Layer 4 of a small transformer language model trained on English Wikipedia (14 layers, counted from 0, width 96).
Take only the direct path to the model's output, skipping the later layers: a vector added to the residual stream pushes a token's score in proportion to its dot product with that token's output vector.

Output vectors of the tokens that the questions are about. A number n stands for (n - 128) times 0.013.
"ican": 166, 101, 193, 28, 63, 175, 75, 126, 248, 117, 203, 190, 135, 139, 78, 166, 102, 119, 107, 88, 167, 119, 96, 227, 212, 71, 33, 33, 138, 130, 118, 161, 62, 131, 139, 149, 108, 107, 190, 59, 75, 114, 63, 102, 186, 69, 205, 69, 67, 124, 107, 109, 92, 87, 83, 91, 40, 109, 211, 174, 174, 106, 176, 157, 130, 142, 215, 137, 56, 118, 102, 166, 116, 193, 167, 132, 150, 131, 160, 140, 44, 212, 129, 81, 65, 194, 141, 118, 145, 78, 94, 172, 144, 205, 163, 186
",": 119, 113, 118, 159, 148, 111, 157, 150, 138, 121, 127, 98, 176, 120, 155, 155, 133, 131, 86, 157, 80, 122, 132, 127, 130, 118, 129, 128, 88, 107, 139, 107, 144, 162, 122, 128, 131, 157, 147, 108, 105, 143, 134, 121, 111, 136, 111, 135, 108, 126, 162, 113, 155, 128, 141, 68, 112, 131, 125, 117, 147, 90, 136, 145, 123, 137, 113, 138, 156, 129, 145, 122, 144, 158, 131, 121, 91, 126, 131, 108, 134, 136, 151, 172, 110, 111, 141, 165, 119, 122, 125, 59, 156, 128, 96, 104
" n": 176, 109, 122, 141, 132, 102, 126, 143, 138, 144, 134, 144, 109, 96, 148, 155, 103, 104, 120, 135, 127, 129, 117, 145, 94, 162, 132, 150, 156, 111, 108, 152, 128, 115, 130, 137, 110, 145, 122, 117, 120, 150, 111, 119, 141, 131, 138, 144, 138, 128, 143, 103, 143, 117, 126, 114, 142, 109, 119, 110, 86, 129, 108, 100, 125, 149, 132, 122, 140, 139, 137, 144, 143, 133, 146, 121, 96, 94, 92, 155, 139, 133, 116, 145, 112, 139, 138, 144, 152, 134, 147, 108, 121, 121, 122, 110
" of": 162, 154, 125, 123, 86, 118, 153, 140, 128, 88, 116, 175, 164, 119, 146, 149, 109, 133, 127, 116, 132, 102, 108, 194, 97, 130, 113, 133, 111, 156, 93, 130, 108, 143, 126, 144, 96, 109, 195, 78, 125, 137, 127, 85, 131, 133, 203, 167, 130, 106, 162, 123, 146, 120, 114, 72, 148, 119, 102, 92, 142, 94, 145, 117, 175, 180, 148, 175, 119, 109, 96, 130, 97, 177, 95, 90, 114, 141, 145, 172, 129, 124, 91, 135, 91, 133, 145, 172, 131, 94, 90, 112, 170, 125, 114, 103
"ace": 112, 180, 159, 89, 94, 187, 75, 128, 213, 137, 133, 142, 128, 151, 77, 87, 36, 86, 152, 109, 73, 191, 171, 208, 118, 201, 99, 112, 205, 168, 123, 121, 130, 55, 139, 210, 173, 137, 177, 149, 112, 129, 81, 133, 124, 64, 172, 49, 150, 124, 119, 93, 89, 54, 84, 153, 112, 109, 136, 140, 160, 125, 188, 146, 84, 165, 114, 88, 101, 88, 112, 101, 139, 157, 153, 145, 53, 130, 207, 135, 124, 140, 150, 112, 89, 128, 127, 123, 132, 95, 98, 110, 185, 103, 111, 205
"x": 181, 143, 132, 106, 113, 144, 197, 85, 140, 126, 170, 162, 87, 116, 95, 111, 51, 106, 106, 121, 134, 102, 97, 133, 118, 131, 104, 62, 153, 114, 145, 123, 80, 168, 128, 104, 157, 187, 103, 177, 90, 159, 157, 118, 113, 86, 133, 100, 131, 116, 147, 128, 134, 68, 139, 125, 143, 180, 147, 131, 190, 77, 178, 71, 145, 180, 189, 146, 137, 42, 141, 125, 96, 179, 101, 183, 172, 120, 114, 177, 96, 126, 127, 161, 95, 129, 130, 103, 139, 115, 88, 134, 100, 181, 144, 106
"em": 106, 90, 168, 90, 151, 128, 159, 125, 112, 101, 103, 111, 115, 152, 103, 104, 79, 179, 88, 122, 143, 180, 147, 113, 49, 153, 124, 88, 158, 90, 157, 156, 119, 52, 129, 126, 140, 150, 126, 133, 135, 97, 190, 81, 153, 126, 114, 137, 191, 196, 59, 144, 116, 124, 102, 102, 123, 192, 186, 155, 99, 45, 151, 145, 88, 125, 99, 117, 149, 113, 172, 130, 87, 148, 110, 140, 79, 142, 156, 140, 87, 195, 136, 142, 110, 128, 98, 142, 126, 170, 144, 161, 178, 123, 149, 123
"00": 167, 166, 149, 117, 119, 117, 136, 113, 176, 163, 166, 127, 101, 100, 95, 141, 113, 153, 79, 82, 135, 135, 114, 123, 119, 76, 138, 97, 81, 87, 167, 168, 61, 161, 137, 183, 132, 118, 122, 82, 97, 151, 127, 117, 119, 91, 102, 103, 78, 159, 144, 144, 111, 109, 166, 162, 84, 128, 183, 151, 112, 151, 134, 65, 127, 120, 125, 115, 115, 107, 120, 93, 157, 148, 204, 123, 109, 161, 174, 167, 138, 166, 91, 105, 102, 158, 95, 168, 180, 81, 167, 152, 121, 108, 146, 142

Output weights of attention head 2. The head adds the sum of these rows, row i times number i of z. A number n stands for (n - 128) times 0.003.
o0: 154, 143, 151, 109, 123, 96, 141, 88, 111, 129, 108, 127, 138, 110, 177, 179, 132, 106, 86, 156, 209, 73, 157, 124, 139, 176, 58, 209, 147, 74, 125, 36, 68, 155, 125, 166, 146, 209, 105, 114, 93, 101, 155, 99, 185, 198, 167, 132, 123, 90, 162, 99, 133, 84, 140, 121, 143, 125, 137, 77, 106, 186, 119, 125, 72, 138, 36, 151, 105, 90, 148, 156, 134, 161, 146, 166, 93, 138, 166, 88, 170, 137, 145, 136, 123, 138, 124, 140, 100, 157, 59, 186, 153, 149, 182, 78
o1: 93, 78, 104, 139, 99, 105, 124, 110, 190, 90, 140, 120, 176, 56, 170, 110, 133, 115, 102, 116, 101, 140, 140, 137, 123, 189, 78, 199, 113, 161, 165, 115, 79, 171, 128, 58, 148, 180, 74, 128, 64, 117, 198, 85, 204, 107, 189, 75, 165, 78, 123, 68, 128, 102, 150, 186, 152, 96, 104, 149, 137, 98, 88, 167, 89, 205, 216, 101, 139, 115, 109, 87, 115, 94, 171, 49, 161, 109, 122, 157, 98, 91, 220, 99, 117, 151, 167, 195, 124, 180, 117, 69, 130, 119, 110, 109
o2: 70, 166, 210, 188, 219, 146, 127, 136, 142, 123, 143, 131, 164, 157, 69, 118, 116, 136, 100, 152, 93, 39, 151, 139, 129, 101, 113, 101, 90, 92, 123, 141, 99, 159, 33, 109, 103, 80, 143, 192, 92, 127, 138, 98, 111, 133, 176, 105, 146, 166, 110, 106, 88, 147, 133, 128, 52, 115, 71, 116, 143, 111, 98, 121, 136, 119, 179, 122, 169, 149, 131, 165, 151, 124, 148, 167, 173, 77, 126, 86, 141, 185, 121, 159, 145, 153, 67, 124, 155, 190, 116, 138, 108, 105, 141, 110
o3: 104, 126, 150, 125, 110, 127, 97, 121, 167, 80, 108, 132, 143, 117, 19, 149, 118, 98, 119, 153, 112, 166, 132, 205, 138, 165, 57, 45, 139, 121, 69, 159, 92, 110, 155, 187, 96, 110, 149, 94, 89, 72, 166, 113, 62, 60, 132, 179, 157, 167, 141, 84, 102, 148, 144, 151, 165, 160, 183, 90, 153, 95, 147, 165, 137, 131, 128, 86, 108, 116, 125, 154, 191, 123, 165, 155, 138, 123, 100, 110, 125, 163, 120, 147, 168, 136, 141, 168, 63, 121, 149, 140, 118, 138, 127, 155
o4: 201, 199, 144, 123, 141, 86, 130, 73, 96, 152, 47, 148, 111, 131, 134, 88, 85, 184, 133, 157, 93, 93, 180, 77, 153, 35, 193, 32, 117, 162, 141, 109, 102, 198, 106, 201, 138, 134, 145, 126, 221, 130, 80, 102, 53, 186, 92, 97, 73, 139, 96, 164, 139, 80, 70, 132, 173, 220, 119, 138, 153, 142, 138, 42, 171, 92, 76, 173, 134, 129, 148, 127, 135, 96, 32, 93, 147, 179, 133, 112, 201, 152, 106, 106, 65, 197, 101, 90, 96, 198, 85, 126, 151, 64, 147, 131
o5: 100, 129, 139, 147, 151, 96, 107, 158, 146, 121, 92, 90, 178, 130, 164, 171, 108, 110, 83, 92, 141, 161, 165, 91, 133, 89, 119, 117, 127, 184, 92, 99, 138, 149, 161, 136, 98, 103, 166, 128, 157, 189, 157, 134, 54, 232, 77, 153, 109, 158, 91, 89, 122, 107, 150, 109, 71, 147, 176, 97, 161, 121, 109, 71, 119, 108, 103, 124, 104, 122, 147, 147, 112, 223, 186, 154, 122, 136, 97, 117, 90, 94, 133, 157, 164, 149, 121, 180, 197, 132, 48, 146, 178, 159, 141, 141
o6: 172, 104, 184, 146, 107, 136, 109, 108, 121, 143, 173, 161, 129, 139, 130, 190, 109, 193, 81, 126, 138, 78, 124, 139, 149, 149, 178, 164, 136, 157, 159, 52, 89, 135, 133, 96, 115, 181, 108, 119, 96, 146, 150, 123, 123, 140, 188, 149, 84, 137, 109, 69, 163, 115, 157, 119, 123, 85, 63, 119, 93, 146, 167, 103, 127, 99, 104, 153, 64, 95, 148, 113, 112, 126, 120, 107, 152, 157, 120, 103, 133, 121, 203, 90, 147, 139, 133, 101, 95, 122, 123, 155, 99, 100, 138, 188
o7: 90, 127, 162, 116, 96, 160, 84, 168, 113, 129, 135, 81, 169, 112, 67, 148, 165, 145, 156, 121, 175, 106, 124, 108, 170, 100, 131, 55, 137, 161, 160, 135, 123, 109, 119, 153, 123, 145, 107, 120, 101, 156, 110, 163, 159, 113, 70, 213, 141, 164, 131, 87, 125, 144, 139, 145, 155, 215, 140, 131, 103, 139, 114, 186, 174, 92, 64, 122, 121, 122, 145, 126, 96, 166, 128, 78, 164, 108, 108, 183, 167, 105, 140, 115, 108, 182, 107, 110, 100, 137, 162, 89, 109, 115, 148, 171
o8: 136, 80, 117, 112, 196, 136, 138, 121, 150, 151, 143, 189, 52, 165, 107, 164, 115, 202, 129, 155, 140, 87, 131, 153, 144, 88, 142, 184, 120, 139, 122, 110, 138, 79, 158, 53, 118, 132, 142, 90, 120, 202, 133, 84, 124, 126, 94, 160, 125, 70, 198, 127, 147, 115, 165, 73, 128, 99, 134, 83, 158, 119, 134, 133, 128, 72, 105, 123, 95, 144, 169, 120, 154, 111, 62, 137, 154, 73, 96, 148, 150, 153, 93, 133, 122, 138, 79, 154, 156, 107, 165, 103, 114, 94, 37, 111
o9: 210, 101, 148, 112, 137, 117, 132, 74, 130, 128, 112, 142, 136, 87, 95, 74, 129, 139, 157, 82, 163, 102, 173, 119, 122, 175, 97, 123, 136, 152, 123, 123, 135, 160, 116, 166, 149, 126, 97, 152, 149, 164, 149, 78, 84, 183, 149, 114, 161, 139, 102, 159, 96, 142, 104, 167, 121, 104, 109, 79, 132, 134, 91, 123, 116, 159, 53, 133, 170, 125, 136, 133, 83, 140, 87, 98, 133, 128, 87, 145, 112, 150, 113, 146, 134, 167, 139, 138, 89, 177, 131, 120, 154, 172, 112, 205
o10: 160, 146, 147, 123, 91, 84, 120, 39, 107, 128, 186, 147, 47, 87, 85, 161, 134, 134, 94, 169, 185, 114, 156, 162, 136, 149, 174, 160, 74, 102, 127, 127, 94, 134, 70, 133, 136, 123, 18, 129, 123, 112, 94, 128, 150, 99, 168, 123, 148, 126, 136, 146, 84, 123, 134, 199, 102, 142, 32, 144, 194, 49, 124, 106, 42, 95, 150, 41, 71, 136, 148, 97, 157, 72, 151, 169, 106, 242, 135, 99, 127, 110, 110, 130, 116, 126, 148, 114, 170, 139, 99, 126, 151, 105, 170, 145
o11: 161, 192, 238, 96, 113, 136, 99, 141, 137, 138, 108, 130, 143, 129, 124, 122, 141, 99, 147, 97, 68, 128, 146, 132, 125, 112, 142, 149, 48, 103, 129, 100, 116, 125, 112, 84, 157, 142, 122, 102, 134, 107, 163, 128, 138, 128, 171, 137, 104, 118, 156, 149, 67, 120, 84, 143, 152, 135, 130, 126, 140, 117, 141, 175, 95, 152, 185, 151, 163, 162, 112, 156, 163, 186, 134, 207, 212, 154, 143, 120, 158, 144, 79, 167, 157, 186, 143, 143, 48, 163, 147, 118, 132, 51, 112, 93
o12: 125, 146, 152, 95, 143, 121, 115, 162, 99, 193, 101, 63, 112, 139, 135, 151, 109, 150, 144, 103, 118, 124, 95, 189, 126, 154, 119, 171, 117, 61, 176, 75, 119, 117, 7, 145, 104, 105, 127, 96, 127, 141, 129, 149, 189, 191, 178, 195, 100, 127, 122, 149, 175, 89, 131, 150, 139, 172, 141, 92, 126, 228, 33, 151, 104, 127, 104, 170, 100, 150, 127, 119, 158, 140, 115, 147, 168, 162, 70, 170, 125, 129, 173, 98, 129, 56, 150, 188, 115, 40, 83, 65, 106, 95, 113, 94
o13: 54, 116, 61, 171, 113, 147, 151, 113, 124, 72, 119, 168, 215, 140, 157, 170, 93, 167, 73, 163, 146, 134, 150, 152, 96, 142, 132, 114, 134, 96, 97, 135, 88, 176, 119, 109, 129, 135, 186, 112, 162, 84, 121, 114, 77, 163, 154, 162, 92, 169, 218, 112, 148, 92, 132, 111, 158, 97, 177, 114, 133, 136, 125, 161, 226, 152, 97, 103, 139, 167, 152, 155, 124, 165, 178, 111, 86, 89, 131, 77, 147, 152, 159, 159, 163, 131, 109, 156, 120, 119, 132, 150, 110, 145, 117, 74
o14: 173, 157, 204, 148, 125, 113, 90, 138, 115, 150, 138, 67, 114, 158, 153, 165, 160, 177, 178, 149, 85, 83, 179, 113, 163, 113, 230, 73, 160, 199, 150, 125, 134, 119, 193, 179, 98, 156, 117, 79, 187, 109, 130, 103, 98, 79, 95, 131, 155, 125, 107, 100, 80, 106, 122, 147, 82, 145, 135, 90, 45, 118, 125, 133, 207, 129, 104, 140, 115, 206, 90, 112, 162, 84, 130, 135, 168, 125, 146, 114, 144, 94, 90, 153, 178, 131, 98, 100, 126, 172, 92, 185, 197, 132, 95, 73
o15: 153, 114, 71, 152, 58, 150, 192, 128, 172, 135, 114, 164, 140, 163, 163, 96, 157, 134, 192, 114, 53, 117, 80, 97, 100, 150, 205, 115, 168, 158, 181, 112, 133, 92, 159, 109, 158, 156, 116, 148, 111, 111, 111, 78, 89, 104, 165, 71, 109, 148, 131, 94, 120, 183, 74, 107, 124, 99, 143, 124, 240, 78, 147, 124, 139, 156, 146, 171, 137, 129, 74, 158, 101, 95, 99, 150, 144, 102, 144, 131, 105, 143, 170, 137, 150, 97, 118, 71, 92, 127, 155, 58, 174, 182, 152, 98
o16: 93, 160, 104, 93, 147, 115, 115, 118, 185, 97, 140, 230, 103, 110, 124, 89, 163, 120, 181, 87, 147, 104, 94, 189, 91, 128, 148, 123, 211, 102, 135, 127, 104, 31, 106, 141, 136, 160, 158, 115, 214, 117, 129, 125, 104, 154, 121, 158, 114, 75, 82, 102, 61, 149, 119, 212, 153, 92, 151, 96, 152, 152, 161, 122, 142, 147, 98, 89, 120, 83, 126, 146, 72, 174, 119, 131, 163, 88, 96, 129, 154, 149, 113, 205, 97, 124, 178, 123, 192, 157, 99, 83, 172, 176, 109, 155
o17: 145, 105, 100, 196, 96, 136, 100, 211, 185, 99, 154, 153, 145, 157, 122, 188, 122, 122, 111, 17, 178, 107, 99, 169, 38, 139, 118, 116, 78, 144, 107, 178, 166, 105, 28, 170, 112, 152, 49, 127, 126, 94, 146, 110, 147, 131, 126, 80, 202, 96, 146, 143, 99, 101, 140, 110, 182, 129, 150, 130, 66, 162, 144, 114, 97, 84, 62, 157, 134, 100, 134, 143, 145, 145, 96, 135, 81, 76, 124, 53, 103, 97, 143, 132, 178, 110, 137, 107, 171, 141, 126, 139, 60, 104, 126, 100
o18: 141, 139, 165, 104, 101, 123, 117, 91, 109, 132, 130, 69, 112, 145, 125, 83, 159, 170, 140, 115, 137, 139, 121, 137, 119, 150, 73, 75, 125, 177, 222, 115, 85, 129, 84, 158, 132, 122, 132, 115, 189, 216, 102, 119, 78, 66, 119, 165, 115, 164, 181, 7, 186, 121, 113, 72, 113, 137, 132, 98, 136, 139, 145, 160, 162, 111, 143, 204, 154, 92, 175, 180, 128, 127, 154, 174, 139, 140, 59, 114, 75, 116, 137, 104, 122, 134, 146, 188, 137, 102, 126, 156, 178, 104, 131, 103
o19: 96, 130, 139, 90, 114, 107, 121, 69, 140, 161, 85, 126, 81, 152, 163, 155, 155, 113, 93, 134, 139, 145, 117, 104, 144, 108, 108, 101, 182, 124, 102, 118, 150, 122, 65, 125, 139, 136, 46, 94, 146, 178, 154, 94, 124, 126, 157, 77, 194, 127, 179, 104, 204, 86, 183, 164, 130, 159, 171, 107, 149, 125, 145, 165, 140, 163, 156, 100, 111, 141, 134, 126, 101, 60, 182, 84, 116, 173, 111, 102, 117, 96, 97, 157, 197, 119, 154, 81, 50, 186, 75, 113, 82, 123, 112, 117
o20: 84, 132, 160, 108, 83, 184, 71, 119, 89, 115, 129, 123, 171, 58, 142, 115, 139, 101, 136, 209, 151, 145, 132, 164, 123, 199, 137, 113, 120, 176, 135, 136, 151, 119, 122, 92, 119, 137, 181, 103, 110, 129, 138, 89, 105, 100, 166, 131, 124, 149, 122, 125, 125, 97, 106, 136, 86, 150, 115, 154, 127, 28, 216, 171, 140, 199, 143, 112, 77, 113, 131, 64, 47, 148, 121, 54, 126, 158, 151, 138, 101, 110, 136, 71, 176, 140, 151, 182, 129, 105, 76, 171, 91, 134, 210, 101
o21: 131, 187, 101, 157, 56, 108, 102, 104, 127, 83, 141, 121, 126, 150, 131, 125, 74, 131, 122, 113, 163, 122, 167, 100, 137, 143, 132, 93, 136, 112, 99, 157, 138, 162, 128, 108, 143, 147, 136, 189, 184, 33, 137, 160, 131, 152, 101, 140, 153, 141, 125, 55, 121, 135, 168, 142, 119, 88, 138, 133, 150, 140, 121, 162, 178, 184, 162, 82, 163, 98, 109, 103, 150, 117, 78, 199, 159, 97, 205, 111, 134, 112, 43, 135, 105, 103, 74, 151, 109, 136, 146, 163, 161, 150, 80, 133
o22: 113, 141, 115, 117, 114, 121, 82, 100, 198, 133, 40, 105, 124, 130, 74, 177, 105, 139, 132, 126, 137, 188, 105, 150, 116, 172, 114, 150, 127, 84, 100, 140, 113, 82, 127, 170, 61, 89, 153, 120, 145, 110, 128, 134, 113, 119, 132, 120, 67, 129, 104, 125, 190, 110, 133, 133, 135, 153, 170, 84, 120, 89, 80, 197, 151, 98, 109, 142, 135, 118, 124, 149, 114, 114, 155, 179, 118, 138, 116, 108, 151, 175, 92, 141, 149, 99, 140, 151, 78, 159, 104, 93, 54, 141, 241, 197
o23: 139, 65, 168, 138, 120, 141, 156, 95, 102, 103, 204, 137, 154, 129, 171, 185, 124, 139, 87, 133, 122, 147, 111, 119, 70, 210, 131, 121, 223, 168, 114, 97, 86, 121, 110, 131, 76, 165, 116, 83, 139, 125, 105, 119, 133, 142, 188, 113, 156, 140, 160, 160, 168, 142, 98, 144, 65, 142, 94, 75, 104, 98, 113, 166, 156, 167, 38, 122, 190, 219, 183, 46, 176, 175, 113, 119, 91, 151, 109, 141, 118, 112, 122, 124, 153, 148, 152, 167, 153, 76, 84, 126, 129, 122, 124, 118
o24: 154, 159, 117, 133, 111, 93, 113, 173, 105, 172, 165, 45, 151, 139, 155, 142, 87, 97, 122, 137, 139, 157, 118, 137, 164, 115, 91, 127, 118, 104, 112, 125, 104, 193, 105, 79, 134, 172, 75, 157, 136, 124, 125, 112, 141, 92, 173, 159, 83, 154, 173, 111, 148, 163, 146, 108, 193, 111, 116, 171, 148, 186, 147, 100, 114, 103, 113, 92, 124, 88, 121, 110, 159, 127, 110, 150, 78, 100, 142, 66, 172, 84, 141, 151, 93, 89, 125, 110, 164, 143, 156, 123, 88, 128, 118, 92
o25: 165, 156, 95, 137, 91, 123, 106, 70, 147, 170, 129, 64, 84, 158, 73, 89, 66, 187, 123, 124, 144, 79, 136, 116, 185, 143, 188, 121, 137, 115, 161, 179, 164, 164, 191, 118, 121, 111, 117, 92, 157, 178, 129, 103, 111, 78, 156, 94, 111, 158, 140, 202, 146, 113, 147, 155, 230, 153, 183, 169, 107, 145, 156, 106, 146, 106, 141, 113, 180, 151, 113, 142, 176, 159, 160, 113, 117, 148, 180, 159, 141, 76, 161, 92, 134, 107, 106, 213, 123, 89, 144, 66, 155, 170, 109, 167
o26: 125, 67, 97, 158, 67, 136, 108, 192, 130, 136, 84, 67, 92, 112, 136, 191, 114, 100, 124, 108, 165, 118, 66, 154, 64, 75, 83, 186, 157, 129, 108, 127, 175, 103, 118, 85, 136, 201, 144, 101, 120, 145, 145, 89, 177, 139, 123, 113, 112, 91, 139, 89, 173, 149, 79, 160, 67, 158, 157, 124, 112, 58, 150, 173, 115, 111, 77, 149, 88, 96, 141, 92, 128, 113, 148, 181, 114, 69, 88, 118, 120, 85, 173, 98, 147, 130, 163, 175, 191, 119, 120, 117, 72, 120, 143, 60
o27: 138, 72, 57, 136, 108, 100, 88, 125, 125, 159, 141, 25, 91, 130, 139, 120, 112, 84, 175, 124, 153, 130, 143, 155, 123, 154, 174, 190, 126, 138, 162, 156, 193, 153, 175, 186, 127, 110, 142, 60, 204, 145, 94, 93, 120, 119, 199, 177, 154, 156, 177, 120, 125, 162, 134, 138, 95, 95, 74, 119, 90, 107, 7, 77, 83, 174, 143, 85, 145, 115, 119, 32, 145, 104, 142, 127, 209, 155, 130, 180, 113, 175, 149, 76, 88, 33, 181, 84, 183, 147, 139, 153, 51, 120, 53, 188
o28: 204, 81, 162, 109, 74, 103, 111, 125, 166, 153, 182, 172, 115, 81, 124, 105, 152, 156, 91, 109, 183, 99, 127, 102, 108, 61, 125, 138, 43, 120, 189, 183, 62, 131, 160, 198, 130, 123, 31, 135, 130, 144, 171, 158, 81, 142, 183, 168, 156, 155, 187, 102, 135, 121, 97, 161, 157, 100, 59, 137, 114, 101, 132, 196, 62, 140, 138, 89, 147, 147, 29, 194, 180, 154, 145, 152, 189, 131, 71, 176, 132, 156, 124, 110, 84, 171, 119, 74, 108, 81, 102, 145, 114, 171, 124, 107
o29: 166, 116, 175, 200, 125, 128, 58, 203, 96, 75, 100, 141, 170, 136, 203, 151, 130, 193, 133, 161, 126, 171, 143, 148, 122, 115, 134, 76, 105, 157, 88, 184, 115, 142, 134, 122, 121, 121, 105, 104, 67, 157, 97, 62, 89, 108, 138, 98, 136, 192, 161, 96, 187, 108, 148, 107, 134, 98, 115, 138, 124, 193, 132, 80, 130, 115, 62, 122, 135, 100, 40, 104, 52, 135, 144, 89, 171, 105, 163, 122, 137, 107, 72, 119, 164, 151, 173, 209, 196, 45, 151, 146, 176, 177, 133, 98
o30: 90, 144, 133, 120, 107, 45, 115, 145, 123, 68, 124, 182, 183, 109, 156, 119, 168, 114, 160, 99, 105, 106, 98, 180, 114, 132, 77, 115, 112, 104, 99, 117, 163, 174, 197, 208, 138, 182, 95, 113, 178, 172, 127, 193, 94, 156, 85, 80, 130, 81, 123, 93, 125, 105, 158, 89, 128, 115, 157, 146, 154, 145, 176, 179, 107, 115, 156, 102, 101, 132, 121, 102, 116, 68, 200, 116, 110, 197, 79, 73, 140, 101, 115, 154, 74, 122, 114, 137, 133, 146, 103, 41, 143, 121, 145, 131
o31: 81, 149, 82, 67, 90, 105, 77, 73, 144, 65, 172, 141, 160, 98, 108, 134, 74, 102, 85, 158, 167, 157, 72, 106, 89, 155, 104, 99, 162, 38, 120, 132, 148, 119, 139, 127, 191, 98, 126, 152, 129, 115, 116, 123, 130, 156, 119, 192, 173, 148, 100, 95, 72, 177, 121, 157, 164, 103, 136, 100, 132, 135, 197, 176, 138, 115, 118, 119, 105, 161, 118, 166, 145, 130, 115, 93, 159, 133, 100, 170, 129, 104, 112, 74, 162, 159, 159, 159, 27, 152, 96, 40, 123, 101, 218, 90

Each question shows a token from some text and the vector z that the head gathered there. A number n stands for (n - 128) times 0.013.

"ident": 161, 123, 137, 138, 125, 145, 95, 143, 151, 149, 119, 98, 143, 179, 126, 122, 142, 130, 118, 126, 128, 119, 176, 145, 123, 137, 142, 130, 106, 115, 127, 131
Which of these tokens does it push up most? "em"

"che": 135, 142, 107, 127, 144, 141, 154, 124, 199, 122, 55, 131, 167, 169, 150, 139, 114, 146, 123, 112, 88, 136, 141, 126, 101, 92, 122, 92, 105, 118, 122, 169
Which three tokens does it push up most, strongest first? ",", " of", " n"

" bu": 118, 179, 119, 144, 105, 121, 89, 110, 150, 107, 179, 93, 104, 111, 120, 121, 95, 161, 127, 84, 154, 84, 109, 148, 154, 121, 124, 114, 94, 94, 126, 132
Which of these tokens does it push down most? " of"

" S": 164, 121, 94, 105, 128, 131, 117, 158, 164, 130, 102, 100, 109, 156, 148, 131, 113, 128, 149, 132, 143, 132, 158, 116, 130, 128, 155, 133, 147, 113, 109, 155
Which of these tokens does it push down most? "ace"

" M": 178, 142, 123, 126, 106, 149, 126, 168, 153, 148, 132, 141, 131, 183, 123, 130, 131, 128, 128, 125, 132, 146, 159, 141, 101, 136, 124, 138, 154, 109, 136, 107
Which of these tokens does it push down most? "ace"

"ium": 156, 140, 120, 123, 141, 177, 136, 129, 160, 128, 103, 117, 114, 158, 147, 125, 151, 129, 135, 111, 124, 135, 154, 127, 122, 141, 123, 134, 129, 122, 137, 163
Which of these tokens does it push up most? " of"

"ition": 99, 140, 114, 140, 109, 76, 158, 92, 169, 52, 194, 123, 170, 121, 134, 143, 113, 113, 129, 91, 150, 139, 159, 127, 116, 130, 127, 133, 128, 122, 162, 123
Which of these tokens does it push up most? "ican"

"4": 154, 152, 116, 128, 87, 142, 115, 135, 158, 137, 137, 102, 132, 148, 125, 116, 124, 156, 104, 130, 139, 116, 122, 125, 137, 104, 165, 125, 125, 112, 135, 126
Which two tokens does it push up most, strongest first? " n", ","

" The": 152, 136, 119, 116, 103, 119, 129, 127, 139, 127, 121, 106, 132, 136, 111, 125, 133, 140, 130, 125, 129, 132, 131, 142, 98, 137, 147, 111, 111, 118, 117, 126
Which of these tokens does it push up most? "em"

"inal": 140, 149, 124, 138, 116, 115, 151, 104, 156, 122, 134, 115, 133, 130, 118, 131, 136, 147, 141, 139, 156, 131, 121, 143, 95, 138, 154, 121, 95, 122, 156, 129
Which of these tokens does it push up most? "ace"

"is": 139, 131, 124, 111, 117, 138, 120, 130, 153, 116, 121, 119, 137, 148, 132, 136, 120, 128, 143, 110, 124, 120, 142, 144, 142, 144, 135, 132, 122, 113, 126, 139
Which of these tokens does it push up most? ","

" again": 157, 157, 98, 146, 94, 123, 183, 116, 145, 95, 156, 99, 135, 133, 115, 122, 140, 174, 151, 167, 179, 118, 132, 122, 81, 122, 143, 111, 91, 134, 132, 124
Which three tokens does it push up most, strongest first? "ican", "ace", " of"

" in": 140, 148, 95, 118, 118, 145, 130, 151, 166, 135, 109, 107, 117, 164, 136, 127, 148, 128, 139, 123, 125, 121, 150, 122, 101, 146, 149, 118, 122, 116, 140, 120
Which of these tokens does it push down most? "00"

" I": 189, 119, 51, 138, 125, 172, 110, 164, 233, 159, 116, 119, 137, 152, 123, 142, 71, 124, 106, 132, 71, 75, 191, 122, 147, 130, 137, 132, 121, 119, 134, 88
Which three tokens does it push up most, strongest first? ",", " n", "00"

"ip": 170, 163, 137, 125, 119, 112, 133, 91, 159, 57, 167, 145, 190, 114, 103, 110, 116, 160, 172, 149, 173, 156, 108, 132, 156, 174, 141, 90, 123, 95, 110, 106
Which of these tokens does it push up most? "x"

"ell": 160, 136, 120, 136, 115, 104, 111, 130, 185, 140, 132, 102, 153, 116, 143, 128, 131, 134, 160, 120, 152, 125, 119, 172, 118, 146, 156, 115, 114, 133, 151, 98
Which two tokens does it push up most, strongest first? " of", " n"

"ies": 132, 142, 135, 108, 116, 143, 112, 143, 152, 126, 108, 113, 146, 154, 117, 121, 136, 128, 151, 110, 109, 123, 150, 140, 134, 136, 140, 122, 120, 118, 113, 126
Which three tokens does it push up most, strongest first? ",", " n", " of"

"ine": 185, 150, 89, 99, 104, 145, 137, 159, 174, 166, 115, 89, 131, 151, 121, 138, 137, 131, 157, 115, 133, 159, 179, 138, 129, 97, 96, 118, 166, 175, 134, 154
Which of these tokens does it push up most? " of"

"ool": 154, 152, 121, 154, 133, 121, 142, 131, 164, 119, 121, 124, 151, 137, 139, 118, 138, 119, 150, 107, 123, 145, 132, 148, 140, 142, 145, 122, 145, 122, 125, 135
Which three tokens does it push up most, strongest first? " of", " n", ","

"ot": 240, 77, 94, 140, 206, 60, 184, 38, 176, 138, 209, 74, 183, 173, 129, 154, 63, 112, 110, 99, 125, 101, 72, 91, 154, 119, 74, 127, 153, 162, 196, 73
Which of these tokens does it push up most? "00"

",": 172, 122, 125, 124, 60, 146, 146, 170, 120, 121, 96, 92, 150, 139, 127, 144, 148, 117, 142, 179, 113, 128, 142, 157, 95, 88, 150, 116, 74, 144, 83, 145
Which of these tokens does it push up most? "em"

"per": 173, 172, 144, 120, 132, 114, 134, 105, 148, 86, 142, 128, 169, 116, 104, 124, 136, 155, 176, 128, 145, 162, 114, 143, 149, 164, 151, 94, 118, 103, 141, 123
Which of these tokens does it push up most? "x"

" St": 163, 133, 131, 119, 116, 152, 104, 153, 145, 143, 102, 98, 130, 163, 130, 132, 143, 135, 130, 130, 121, 119, 174, 145, 117, 127, 141, 119, 107, 123, 113, 132
Which of these tokens does it push up most? "em"

"|": 174, 151, 102, 117, 99, 122, 148, 144, 131, 142, 130, 104, 117, 153, 101, 96, 127, 141, 116, 115, 120, 129, 134, 142, 112, 107, 154, 128, 131, 121, 107, 122
Which of these tokens does it push up most? " n"

"7": 144, 121, 130, 117, 85, 116, 139, 128, 149, 128, 115, 106, 150, 145, 123, 130, 131, 173, 106, 117, 134, 123, 121, 143, 123, 90, 152, 89, 123, 129, 131, 132
Which of these tokens does it push up most? " n"

"ack": 147, 152, 99, 157, 121, 132, 145, 120, 155, 131, 125, 130, 144, 144, 152, 131, 134, 129, 160, 108, 122, 141, 143, 140, 157, 152, 162, 115, 150, 138, 139, 139
Which of these tokens does it push down most? "em"